Layer 11 of a small transformer language model trained on English Wikipedia (17 layers, counted from 0, width 64).
A neuron's activation on a vector x is GELU(weights . x + bias), where the dot is the dot product.

Input weights of the MLP neurons that the questions are about. A number n stands for n times 0.0055.
n0 (bias -0.016): 11 9 29 7 23 -17 13 -28 16 -5 -17 -3 30 17 -7 -20 -8 -26 21 3 -33 14 -28 6 -2 12 4 -14 10 1 -5 -3 -11 -42 -27 40 18 33 8 2 7 45 -22 1 11 20 5 -13 37 2 -15 -5 48 -15 -15 -27 7 34 0 -18 -47 -32 4 -6
n6 (bias -0.006): 12 43 0 33 14 -1 -3 -9 -27 -35 -24 -2 18 12 -4 21 -19 -2 -23 -16 8 22 -28 5 21 -33 29 9 -40 -17 -25 19 -20 -1 17 -17 3 -10 -26 27 4 -6 -42 38 51 27 7 19 21 13 -41 1 -32 -16 -4 -24 36 -16 -40 -5 14 -39 -6 -9
n22 (bias -0.012): 6 -9 -5 -20 -1 44 3 10 4 -24 -3 15 -24 -26 -18 -21 -8 -24 -9 4 -7 34 -1 -59 -15 10 41 -10 -23 -3 -12 -24 -30 -16 -13 -8 1 -11 -2 -1 29 -9 66 -19 50 19 -28 23 -46 -18 0 9 8 21 9 18 -34 20 6 -61 -14 35 22 26
n23 (bias -0.004): -32 14 -2 11 44 -1 -4 -8 -6 -15 -12 -1 -19 7 44 15 7 3 -1 12 -25 10 23 38 2 -25 -7 12 -13 8 -5 3 -10 -4 33 -9 21 -5 -8 2 -13 1 -5 7 -10 5 23 -24 -6 21 -9 -14 10 -53 19 8 -28 60 15 -5 23 -30 -29 -6
n35 (bias -0.039): 22 13 -12 -2 32 -3 10 -35 1 -2 0 -15 57 4 11 -15 46 -17 23 7 -11 19 -13 -18 -42 -21 20 1 -4 19 -12 -10 -32 -15 -2 1 17 -32 -25 39 -14 49 10 -34 -13 38 -2 -23 10 -33 -21 4 -30 -12 13 1 -20 -3 35 -24 15 -8 -11 22
n45 (bias -0.052): -32 3 6 12 -8 -6 41 13 8 41 3 -21 24 22 2 -2 -38 -45 18 -5 -58 -8 10 23 -28 -34 47 25 -1 -17 -20 10 41 -1 -3 3 27 41 34 -35 -34 55 -29 19 17 -23 -3 3 8 34 -12 11 24 13 74 -8 46 4 -32 24 -14 -41 -52 24
n49 (bias -0.027): 24 16 -52 15 42 -34 -13 27 6 -21 -16 -17 -20 -17 40 16 0 -41 3 -40 1 12 19 7 31 -5 -13 -15 4 27 21 -34 -24 -3 -3 -18 43 -24 15 -16 30 22 -47 16 -4 14 -10 -15 3 -6 -22 24 6 7 12 45 -1 58 -15 20 -15 23 -9 43
n75 (bias -0.027): 6 8 12 -21 -17 -11 -9 20 -9 23 23 33 -24 -4 4 -14 0 -5 -8 13 27 14 10 -16 -19 28 -35 -6 -14 18 -18 13 -14 41 3 -8 18 -7 13 -14 30 -29 -15 21 -26 -52 -3 4 9 -12 -10 -46 -6 21 -9 37 -22 2 10 30 -3 11 21 11
n88 (bias -0.008): 5 7 12 -1 -53 25 -15 7 7 13 -19 -9 -4 -11 6 20 -6 2 -6 -7 17 -3 -30 -6 14 27 -21 -13 3 -14 -18 27 -26 3 10 3 -6 -18 3 -17 -3 -2 0 13 -8 2 -12 15 8 -3 25 0 19 35 6 13 -36 11 -10 3 -3 4 -10 37
n92 (bias -0.038): 5 -16 -49 57 2 17 4 -29 17 24 -27 1 -20 -10 -32 13 28 3 -24 17 -12 -32 -41 -3 -32 9 54 23 5 -1 -2 12 -57 36 14 -11 30 -12 -15 19 13 29 10 -15 9 21 -14 27 -27 13 -25 0 30 -15 -11 -24 -31 46 -25 4 17 5 -15 -4
n94 (bias -0.023): -9 12 6 -5 -15 -8 -23 -9 6 9 62 -35 19 53 -3 -9 19 -21 -6 -20 15 21 27 16 8 -28 -18 -23 4 45 -14 -22 14 -9 -33 -2 -4 -62 26 -10 9 10 -13 4 24 -8 14 -7 -30 -23 -1 13 11 -6 -11 -6 17 -12 6 27 -4 22 -2 -11
n101 (bias -0.029): -11 -1 -9 7 -9 15 34 -12 11 -26 48 -8 21 -2 15 8 44 -2 31 39 -5 -17 -62 2 5 -14 45 5 -33 -38 -21 12 19 -9 34 -30 40 -31 16 0 10 -6 0 -38 22 -38 13 -14 -11 -14 -16 -11 -40 -25 32 18 -19 -5 -16 13 -12 9 11 -21
n107 (bias -0.013): 10 20 6 -34 2 -4 11 1 -9 45 -3 25 5 14 -41 -10 -4 16 37 -16 -9 -19 -8 -17 4 -13 -3 -15 10 23 7 -18 17 -11 9 -29 16 -14 -19 -42 -10 9 40 4 -6 5 -14 12 -7 10 -7 -15 -16 26 -8 -9 -5 -5 -11 22 -1 5 -52 13
n108 (bias -0.010): -6 21 13 7 -16 4 9 36 46 10 -34 -16 23 -6 -7 -9 -27 29 10 5 17 -14 -4 -39 -26 -11 -36 7 36 6 -6 1 23 -3 25 6 6 24 8 18 9 1 -13 16 4 -5 21 -15 -24 -14 -1 -46 -3 11 33 -6 4 -2 15 -28 18 -1 2 20
n120 (bias -0.022): -17 12 46 10 -34 28 18 -5 13 -1 24 -26 23 -16 -32 -11 32 -6 7 -12 -25 -32 17 -3 1 1 13 30 -3 -12 0 -14 -8 0 -48 -7 14 29 22 -17 13 -28 15 33 -16 -45 3 16 18 -17 -13 -44 -11 60 11 -17 -24 -1 3 -1 -52 17 6 -23
n123 (bias -0.017): -11 1 -19 -28 13 -4 21 -17 -21 3 -13 10 17 22 15 -14 7 -23 -5 19 -6 -35 -38 11 5 -44 17 -9 -8 22 21 -8 -18 -17 3 2 14 24 45 -3 16 -14 14 -6 46 1 -8 29 3 6 4 0 4 51 21 -11 -8 -8 -13 -4 -1 -38 10 -36
n134 (bias -0.020): 16 0 -26 -6 25 -5 -13 10 -27 26 6 13 -11 2 4 20 -16 -3 -42 -33 -26 2 8 -15 5 39 35 -24 -21 -5 -68 3 17 0 -13 4 26 2 1 0 22 -65 -23 -15 49 -20 25 42 -35 -13 -14 -12 7 1 14 -32 -15 1 36 15 -8 4 4 -18
n137 (bias -0.033): -6 -5 37 5 18 -8 29 -29 -14 -12 37 2 18 -20 20 -15 -7 13 15 -14 28 -2 -10 28 -24 36 11 -14 -16 -32 -21 27 -19 7 30 10 33 -8 -12 4 -16 -13 38 15 40 -15 25 15 5 16 15 -23 48 2 2 10 14 -29 -35 -24 31 -64 -46 0
n141 (bias -0.027): -16 -14 -18 95 -9 -20 -14 -15 3 -21 1 16 30 -6 14 -24 -14 7 -20 -8 2 17 4 -53 -36 -31 -7 3 -7 34 -29 -19 -5 -7 -13 31 7 9 -12 38 -17 12 1 12 18 -13 0 -20 -27 -3 1 10 -42 29 -23 44 14 7 -29 -14 6 -32 -13 -11
n142 (bias -0.039): 29 21 -24 55 19 -5 -4 20 -2 24 -11 -20 15 -3 3 -20 24 -34 5 -4 -5 -26 -30 26 52 53 -25 -26 -23 -7 -23 11 -4 8 7 -22 -4 12 -10 5 29 -12 -13 -25 -51 -6 18 23 5 -9 -14 -1 27 -4 0 33 -16 -38 -17 15 -12 -11 6 -30
n143 (bias -0.027): 4 -11 35 4 27 15 10 -2 -33 26 -33 2 -8 40 41 40 27 -7 26 5 -48 19 -2 -1 2 16 16 8 -5 -13 -2 4 20 1 -43 -3 13 -13 10 -16 -10 28 -9 -6 28 -28 38 -21 -9 -11 33 -37 -8 4 -8 7 13 -2 -32 26 8 -45 21 -41
n154 (bias -0.038): -6 -14 0 -9 -9 13 -24 -2 -6 23 -25 -30 -24 34 60 18 12 -5 -5 -14 33 -13 1 -20 -5 14 20 -21 -23 23 -17 -8 -10 -32 -21 25 9 -62 -30 58 -25 -7 -18 29 -19 -17 -15 0 11 16 2 18 -28 24 19 13 -27 -7 43 -30 -4 8 -17 29
n157 (bias -0.016): -4 19 9 -1 -18 11 -8 -8 17 -10 -37 -24 12 -3 -7 21 -21 -27 12 24 35 5 -20 8 -19 8 -12 -37 -9 -19 12 20 -14 -14 -31 15 -10 -40 8 23 9 -4 -12 -3 -1 -33 -28 14 9 -51 12 2 25 44 19 -19 -2 -14 2 0 14 6 12 -40
n158 (bias -0.033): -37 -6 16 54 22 -1 2 -3 -52 36 -12 -11 -8 12 -13 -21 -21 14 -16 23 -34 -7 -21 -28 6 19 56 19 -11 -16 -46 13 -1 -11 10 14 27 13 -9 22 0 19 -21 0 -27 -9 2 -7 1 18 4 -21 -7 -26 -12 -12 -14 11 -7 3 13 -20 6 -7
n169 (bias -0.043): -14 -17 30 8 -37 44 14 22 25 38 14 -12 26 42 -44 8 62 9 -3 -7 5 -9 -18 13 19 0 11 -11 1 1 0 -4 16 14 18 5 23 -45 -11 -41 -30 -11 18 10 20 -18 6 8 -30 -14 -1 -14 13 17 12 -19 0 22 21 -17 -9 1 -25 5
n180 (bias -0.025): -30 -25 -62 56 13 -16 -8 -32 -12 45 50 19 33 36 17 0 54 -13 -23 7 -8 19 -10 24 -24 -1 44 20 14 9 -27 -24 -6 -15 15 -14 -23 -11 6 16 -1 -8 13 24 -13 6 -25 -20 -17 -28 14 -14 -11 23 22 21 7 49 -41 45 13 5 -9 -6
n182 (bias -0.019): 38 26 -33 8 17 0 7 -20 21 24 -12 -12 -71 28 -20 -45 -19 23 -12 -40 -18 33 -24 -9 -51 23 6 12 -9 -10 5 -24 9 -2 -31 -10 14 -17 -8 -24 18 4 -26 -20 35 10 37 54 -27 -24 -5 2 0 2 -25 -5 26 -6 -33 -1 16 -2 24 0
n183 (bias -0.036): -1 -6 5 26 25 -10 -39 10 -41 27 50 -30 9 -5 -24 -6 37 -47 2 7 -5 24 -53 -55 -8 -4 -31 24 -13 14 -40 7 -8 0 -23 44 41 13 -7 -5 -8 -25 23 -12 -7 -8 22 -18 -21 23 -12 -1 30 -38 -5 -19 -1 -5 5 -10 35 -3 3 2
n210 (bias -0.015): 23 22 -36 -16 20 0 38 -12 -14 9 17 4 17 -17 -28 -54 -8 -26 -35 -21 1 -2 6 -29 -25 2 35 -4 -54 4 -3 46 -12 -36 -51 -4 -8 -5 -29 16 8 14 -10 -13 -51 35 18 -10 13 -2 -8 -4 37 0 23 17 6 8 -7 3 -37 13 -18 -21
n221 (bias -0.033): 23 0 -12 0 -4 -31 41 39 26 -16 -3 14 25 -5 -35 -15 -7 -2 27 23 -32 -41 9 -32 -23 15 25 -31 -28 -20 17 21 22 -25 -23 15 19 14 26 11 -21 -3 -31 -16 44 -28 -4 22 12 18 -37 -19 16 -7 36 29 -15 2 11 21 1 -41 -7 -9
n226 (bias -0.028): 41 -10 0 -8 26 12 -32 -61 -57 -17 26 9 -59 32 7 -35 15 -5 25 -5 -1 -20 -30 -3 -14 -4 29 -48 -15 -13 -3 -18 2 -15 -45 37 18 -1 -4 -19 -50 -39 -9 -20 -8 13 -5 -6 -7 -10 52 10 -21 47 12 -21 12 -14 -41 4 20 -9 -1 10
n241 (bias -0.033): 1 -10 -2 -5 7 14 35 -15 32 10 -11 -19 -8 40 25 -48 -4 -4 -45 41 31 0 -5 11 1 -22 -14 32 -4 -14 -9 -10 23 -36 0 -12 -22 20 8 8 -20 -6 -2 27 8 -22 32 -3 13 -43 -8 -22 -52 2 -21 3 -2 14 21 2 -3 -34 -7 -7

Each question shows a token from some text and the vector x that enters the MLP there. A number n stands for n times 0.045.

" New": -28 -21 -4 -31 9 -32 -1 36 24 -19 12 22 13 22 -5 14 -14 18 16 8 -21 54 14 -4 14 -3 -35 -6 53 11 26 2 -29 -35 -13 -23 -4 -28 -1 -24 -19 -14 -15 11 3 -2 20 -40 5 58 19 51 -23 -5 -3 -3 -24 -11 24 -5 -23 6 0 17
Which of these neurons fires most? n49

"1": 10 -28 4 -16 -28 -15 13 -21 48 -24 14 39 18 35 10 15 -11 20 -21 15 -43 -18 -20 3 28 -12 9 0 23 -28 19 -28 -31 -22 -6 -34 -8 23 -34 -13 40 -8 14 -9 3 15 -7 -22 29 27 -9 8 42 16 -22 -20 8 -32 41 8 -14 12 26 -22
Which of these neurons fires most? n0

"s": -57 -46 2 -2 -9 -20 37 39 0 -33 21 35 18 -8 -1 -24 -14 15 -14 1 -33 34 4 -5 -3 15 10 -16 27 -17 13 4 -6 -7 9 -25 -30 -16 -13 0 9 -15 19 -9 -1 11 -1 -36 -3 43 19 16 18 25 -47 24 7 -26 55 -26 29 -20 10 15
Which of these neurons fires most? n22

" (": 5 -26 -7 -39 2 -29 -25 47 21 -24 -12 38 22 10 5 4 -30 10 -7 16 -35 25 39 -1 37 -11 -20 -21 36 2 31 -4 -22 13 14 -16 -37 -20 -46 -24 -10 -15 -17 -4 -1 -9 4 5 4 -14 -13 12 53 5 -21 -18 40 0 18 18 34 5 3 -1
Which two neurons fire most, strongest first? n49, n94

"ing": -44 -24 -4 -13 -5 -25 -3 33 5 6 -1 29 21 -3 -17 21 -3 9 -9 4 -39 52 -26 -10 9 -12 -20 -3 39 -14 24 13 -14 -1 -6 -41 -14 5 -28 -7 26 23 -1 -10 -15 8 21 -18 22 30 29 43 -25 40 -15 -3 -27 -52 30 -20 36 8 4 -14
Which two neurons fire most, strongest first? n107, n35

"or": -61 -23 15 -32 4 -25 -4 14 3 -12 2 2 20 20 0 30 -25 20 -10 -21 -22 23 11 -6 24 25 -5 -3 48 -21 2 31 -18 -8 -14 4 -39 9 -3 -38 39 -26 -24 -2 14 -12 35 -6 40 1 0 26 -33 9 -37 -15 8 -11 55 -9 29 15 -7 -5
Which of these neurons fires most? n134

" were": -19 -54 -9 -4 2 -15 3 -3 26 -49 17 48 1 21 -4 -6 -27 20 -41 -22 3 52 20 8 25 25 1 -8 68 -16 -11 37 -25 -33 22 -12 -27 2 -23 7 -20 -21 -9 0 -1 10 -6 9 34 2 1 22 7 6 -33 30 7 -13 -7 -1 -16 6 3 -7
Which neuron fires most, and how strongly? n141, at about 0.55

"9": 8 -29 -9 0 -18 0 7 -17 43 -21 9 33 1 27 -3 19 -15 11 -34 17 -74 -22 -13 -1 30 -8 10 0 17 -29 22 -9 -31 4 -6 -40 -27 12 -29 -4 37 16 22 -4 2 2 -2 -29 51 17 -5 15 32 -1 -16 -30 -2 -28 27 18 15 -2 27 13
Which of these neurons fires most? n92

" but": -7 -37 -29 -31 4 -48 -8 27 28 -21 13 53 18 3 3 31 -44 15 -30 -11 -2 60 4 -9 21 2 -10 19 23 -16 -10 30 8 -11 18 -1 -8 -32 -37 -13 32 -36 7 -25 2 29 -22 1 29 -3 1 -5 4 32 8 9 -12 -17 4 15 5 -9 9 -17
Which of these neurons fires most? n134

"tive": -40 -17 -13 -5 1 -41 12 20 7 -4 -14 15 13 21 -25 -6 -36 16 -26 -9 -2 43 2 -12 -4 -3 -18 -9 23 -10 -12 33 -18 -26 7 -19 -24 -11 -14 -46 17 -6 -14 -30 1 27 33 -25 46 28 26 60 -1 30 -14 12 12 -11 27 -5 23 33 4 -16
Which two neurons fire most, strongest first? n210, n182

" Reserve": -62 -17 9 -9 11 -18 -1 25 34 2 -26 55 25 7 0 26 2 22 -7 15 -17 14 -15 0 13 -21 -30 -30 29 -15 37 27 -30 -20 -5 -11 -21 17 1 -11 28 -30 9 -12 -25 -2 22 -11 7 58 18 5 -34 31 1 -12 -26 -12 37 -14 11 -7 -21 -20
Which two neurons fire most, strongest first? n123, n108

"5": -1 -40 -1 -26 -17 -23 12 -31 34 -14 10 59 -5 22 10 18 -7 7 -37 22 -48 -3 -12 1 11 -7 -16 -18 39 -22 23 -11 -20 -6 -1 -49 -39 -4 -26 8 27 17 14 -10 10 -2 8 -27 13 18 -4 25 43 -1 -20 -16 7 -22 32 6 39 22 16 16
The three highest activations, in order: n92, n22, n0

" and": -16 -9 -20 -32 -7 -30 29 32 13 -29 39 28 -11 -9 -16 -10 -15 3 -15 -2 -25 86 10 6 22 11 17 9 41 -10 11 25 7 8 -1 -12 2 -12 -31 -18 6 -18 -19 -19 20 30 -8 -16 20 -22 3 16 -15 20 -50 2 -3 -42 38 -1 0 11 -10 0
Which of these neurons fires most? n22

"mo": -56 11 38 -12 -20 -12 15 -19 44 -39 9 27 0 -17 -44 27 -9 11 -4 -2 -24 -36 33 12 12 21 -14 30 30 7 10 16 -34 -18 15 -13 -33 -22 0 -16 2 -36 -7 -23 10 23 -15 11 38 7 14 37 -15 5 -26 26 14 -15 34 3 -1 16 -4 -8
Which of these neurons fires most? n120

"===": 7 -63 -7 -16 0 -5 11 69 46 -21 -2 3 17 14 -5 -31 -20 20 -24 19 -20 -12 13 -4 -1 8 7 -6 33 -25 45 -1 -35 -32 15 -8 -32 1 -37 5 2 -44 -16 -5 -14 14 -11 -19 28 49 28 23 11 9 15 6 -2 2 12 17 6 -11 -6 -7
Which of these neurons fires most? n221

" way": -45 -20 -7 -9 -11 -25 18 23 35 -28 -21 59 25 -25 -24 11 -6 27 -24 -1 -18 36 -3 -1 0 16 2 11 36 0 5 31 5 -41 9 4 -31 -29 -18 -29 19 -15 -14 -32 10 -6 16 -34 46 17 9 -10 5 22 -37 24 -3 -9 17 -1 39 -4 4 8
Which of these neurons fires most? n221

"ation": -50 -38 -13 -19 20 -19 -10 26 -8 -22 -18 19 28 -6 18 5 -17 25 -16 -11 -17 34 -5 4 -3 9 -8 -25 42 -14 -12 37 -15 -23 9 -17 -36 -21 -1 -36 44 -1 -8 -15 17 -6 29 -30 41 29 8 27 -9 23 -22 10 7 -26 35 -12 45 22 2 -7
Which of these neurons fires most? n134

"6": 4 -46 -13 -15 -4 -9 22 -20 20 -12 2 34 0 30 10 25 -23 18 -45 18 -47 -17 -17 8 -4 0 -14 -26 36 -21 35 -21 -13 -3 0 -46 -28 4 -22 3 19 18 20 -20 11 -1 6 -22 28 22 -3 12 52 -11 -18 -23 2 -21 19 3 41 27 25 13
Which of these neurons fires most? n92

" to": -25 -19 -4 -7 -40 -22 9 33 27 -25 14 11 -8 35 -13 -7 -2 18 -14 -14 -1 73 22 -6 -1 22 -6 -7 68 3 2 20 4 -31 13 -33 -15 -13 -18 -13 23 -10 -11 -30 4 19 -33 -7 35 22 34 -7 -32 6 -16 -21 -11 -16 28 -1 -2 9 11 -3
Which neuron fires most, and how strongly? n94, at about 0.5

" common": -51 -42 -8 -3 3 -37 28 15 21 -32 12 30 -14 -8 -23 0 -8 18 -9 34 -34 31 -23 21 -3 18 -13 3 18 -16 20 10 0 -13 37 -22 1 -37 -2 -23 35 -13 -1 -21 9 0 28 -39 30 38 6 27 -9 11 -34 8 1 -23 44 -15 28 4 -8 3
The three highest activations, in order: n101, n23, n137

" colour": -46 -16 1 -4 26 -24 34 14 15 -26 -16 26 11 -10 -16 5 -19 23 -9 2 -3 13 -9 6 33 26 -16 -2 27 4 22 42 11 -11 5 -10 -21 -20 -1 -29 14 -4 -32 -34 -12 11 32 -29 11 2 14 42 21 26 -66 0 -19 -54 35 -22 23 10 -1 -3
Which neuron fires most, and how strongly? n142, at about 0.52

" Grand": -36 -26 26 -10 3 -15 -2 34 33 1 19 16 6 35 -38 33 1 -11 -17 14 1 16 16 2 -3 17 -35 -30 32 -38 29 21 -41 -30 24 2 -4 -20 -19 -36 2 -5 18 -9 -28 5 26 -36 18 17 38 40 -26 10 -20 -7 0 -30 28 -9 15 -1 -19 5
Which neuron fires most, and how strongly? n169, at about 1.2

" district": -37 -21 8 -1 6 -11 15 35 -4 -25 -7 19 49 3 2 7 4 56 -30 -11 -15 29 -20 29 10 21 -24 -19 50 6 27 16 -32 -12 -1 -9 -20 -26 -15 -11 14 -6 8 -44 -14 -1 12 -54 36 11 10 29 -1 4 -15 1 -12 -25 23 -30 23 13 -4 -6
Which of these neurons fires most? n35

" argued": -31 -27 -47 -4 25 -19 5 26 25 -13 -11 36 23 7 -14 1 -12 36 -17 -12 15 39 -15 0 15 30 -32 -24 18 -17 -3 28 -21 -2 33 -7 -37 -5 2 -21 30 -24 -27 -37 -13 13 -17 -9 46 33 -11 18 10 8 -11 17 -1 -37 3 -10 30 5 37 -19
Which of these neurons fires most? n142

"0": 1 -33 -27 -27 1 -13 12 -5 12 -7 17 46 8 25 9 -2 -28 10 -45 9 -17 -21 -9 20 -6 7 -13 -36 38 -17 27 -11 -13 0 -7 -32 -24 -10 -16 -3 17 8 32 -19 24 0 3 -23 29 17 19 4 29 -26 -48 -4 12 -27 21 5 71 11 18 9
The three highest activations, in order: n137, n182, n123

"ities": -46 -30 -4 -2 24 -14 17 41 13 -37 -23 26 32 -13 -1 9 -8 38 -20 -19 -19 39 -4 -25 35 1 -10 -17 23 -32 12 47 -8 2 20 -33 -28 -21 -2 -10 31 -5 -24 -27 23 -10 2 -23 9 21 42 26 -1 18 -21 7 -32 -6 14 -17 21 14 6 -19
Which of these neurons fires most? n22

"2": -9 -10 18 -13 -17 -15 16 17 49 -36 0 6 -9 19 -2 -34 2 35 -8 4 -17 -26 5 -3 27 -14 13 38 52 -35 -7 14 -22 -29 -23 -15 1 -11 -30 -6 41 -23 4 -5 -35 17 10 -40 21 36 -28 18 0 32 -15 -23 8 -5 36 12 29 -16 25 -9
The three highest activations, in order: n120, n241, n108

"har": -34 5 30 -34 -20 -24 24 16 25 -36 21 2 -19 0 -42 51 -23 27 9 10 -35 9 17 4 16 -9 12 31 43 -5 11 -1 -32 -30 -21 26 -17 -13 -1 -30 -15 -1 -3 -24 -18 18 29 0 54 4 5 15 -14 10 1 -5 -14 -22 10 -6 32 19 -26 -5
Which two neurons fire most, strongest first? n120, n107

" in": -18 -50 -30 -18 -38 -2 -2 57 -3 -5 20 25 3 10 12 13 8 24 -29 0 -22 52 22 -3 -7 19 20 -2 55 -24 21 -13 -6 -20 2 -8 -24 -9 -25 -17 -1 13 -5 -23 -11 -26 15 -27 61 21 -13 9 -25 -4 -7 -13 14 -21 37 -3 21 11 3 0
Which two neurons fire most, strongest first? n154, n180

" an": -18 -20 -4 11 6 -34 49 25 35 -32 49 15 -27 6 -11 -32 -13 12 -18 20 -14 31 6 13 23 5 -12 10 49 -28 9 20 -8 -9 33 -22 -14 -22 -32 -22 -9 -47 -17 -4 -32 -5 15 7 35 25 -10 40 -21 8 -22 -3 9 5 12 -20 7 11 1 -9
Which neuron fires most, and how strongly? n241, at about 1.1

" as": -18 -9 -26 -15 -11 -2 18 36 24 -32 13 14 15 26 -8 -8 -7 34 -48 -16 -17 36 1 -15 5 -11 5 40 53 -27 35 4 -23 -30 13 -3 -23 -24 -40 4 5 -1 -27 -18 -27 16 12 -5 58 -2 8 15 -6 -6 -11 29 4 -28 11 -26 19 14 4 13
Which of these neurons fires most? n210

" of": -21 -55 -19 -18 -21 -13 7 26 0 -1 9 14 -9 35 -12 4 2 16 -15 3 -17 61 10 -7 12 19 -7 -23 62 -19 9 4 -4 -3 13 -9 -17 0 -14 4 43 2 1 -14 -31 -5 3 -45 24 31 21 21 -27 -7 -12 -23 5 -30 52 -4 39 -14 -28 4
The three highest activations, in order: n154, n158, n108

".": -26 -61 -31 -8 12 -2 8 6 -5 -46 18 -6 10 23 -11 4 -15 31 16 -3 -24 13 -5 -3 1 21 13 2 49 -6 17 7 -43 -17 -2 -15 -15 4 -25 6 24 -45 -24 -52 -7 34 -7 -2 40 6 24 11 2 18 -27 9 20 6 -13 29 30 17 34 -18
Which of these neurons fires most? n180

" blue": -58 -16 1 -5 25 -27 53 16 24 -21 1 5 0 -6 -18 14 -11 24 -10 7 -17 22 1 11 3 18 -20 -16 28 -15 16 32 -6 -29 9 -9 3 -35 -10 -27 7 -7 -17 -37 -11 -15 38 -14 15 14 33 64 1 3 -47 7 -2 -31 41 -13 20 -10 7 4
The three highest activations, in order: n137, n23, n157

",": -35 -31 -27 -9 2 -11 35 33 6 -52 -4 17 18 18 -8 4 -19 25 -26 -18 -20 53 3 7 11 22 15 -4 40 -26 7 -15 -38 -18 -2 12 -12 -14 -50 -15 30 -10 -33 -3 13 22 -5 -30 39 -9 6 28 22 17 -15 2 16 -23 1 15 26 -8 9 17
Which neuron fires most, and how strongly? n6, at about 1.1

"),": -20 -48 13 -9 -13 5 21 35 0 -55 6 31 3 20 1 -10 -15 33 -16 -11 -14 33 18 29 -1 2 -13 -3 44 -27 28 -18 -59 -16 -4 -1 -4 -7 -17 1 17 7 -23 2 6 27 -3 -15 32 -14 8 16 22 -22 -31 -18 22 -43 13 2 55 16 -9 -7
Which two neurons fire most, strongest first? n137, n6

" the": -8 -30 3 0 23 -50 15 39 -15 -44 15 7 -39 9 1 -28 -18 23 -29 6 -31 52 -13 26 2 5 -10 13 63 -6 4 3 -19 -20 12 -8 0 -22 -45 -9 20 -20 19 -1 -3 7 12 -29 28 31 2 16 -3 12 -13 1 -5 -28 45 2 12 10 4 8
Which neuron fires most, and how strongly? n23, at about 0.54

" worn": -50 -30 -14 0 18 -15 18 28 19 -41 3 22 -27 -9 -20 13 -21 34 -17 -9 -8 47 -16 18 22 15 -20 13 36 13 -4 32 6 -19 27 -27 -11 -23 -1 -15 23 -7 -22 -26 -25 -10 27 5 18 2 4 45 4 16 -40 -14 -6 -54 26 -15 32 11 16 5
Which of these neurons fires most? n182

"al": -47 -20 9 -2 -14 -39 19 19 25 -14 -4 16 9 9 2 21 -41 9 -16 14 -46 31 9 6 7 -18 12 3 42 -19 -1 11 -16 3 2 -20 -20 2 -15 -37 29 -5 -2 5 -3 -13 40 -4 26 53 -1 38 -15 28 -6 -12 -16 -16 21 -26 45 3 -46 -16
Which neuron fires most, and how strongly? n45, at about 1.7

"\n": -11 -46 -12 -16 -3 3 1 34 2 -47 1 1 10 23 1 8 -15 22 -56 14 -13 -2 6 21 24 -5 -2 -7 40 -14 38 1 -25 -11 12 5 -12 -5 -15 -2 15 -43 -31 -36 5 18 -16 -11 36 44 33 -2 12 4 12 -17 41 10 3 1 19 -36 33 -31
Which of these neurons fires most? n123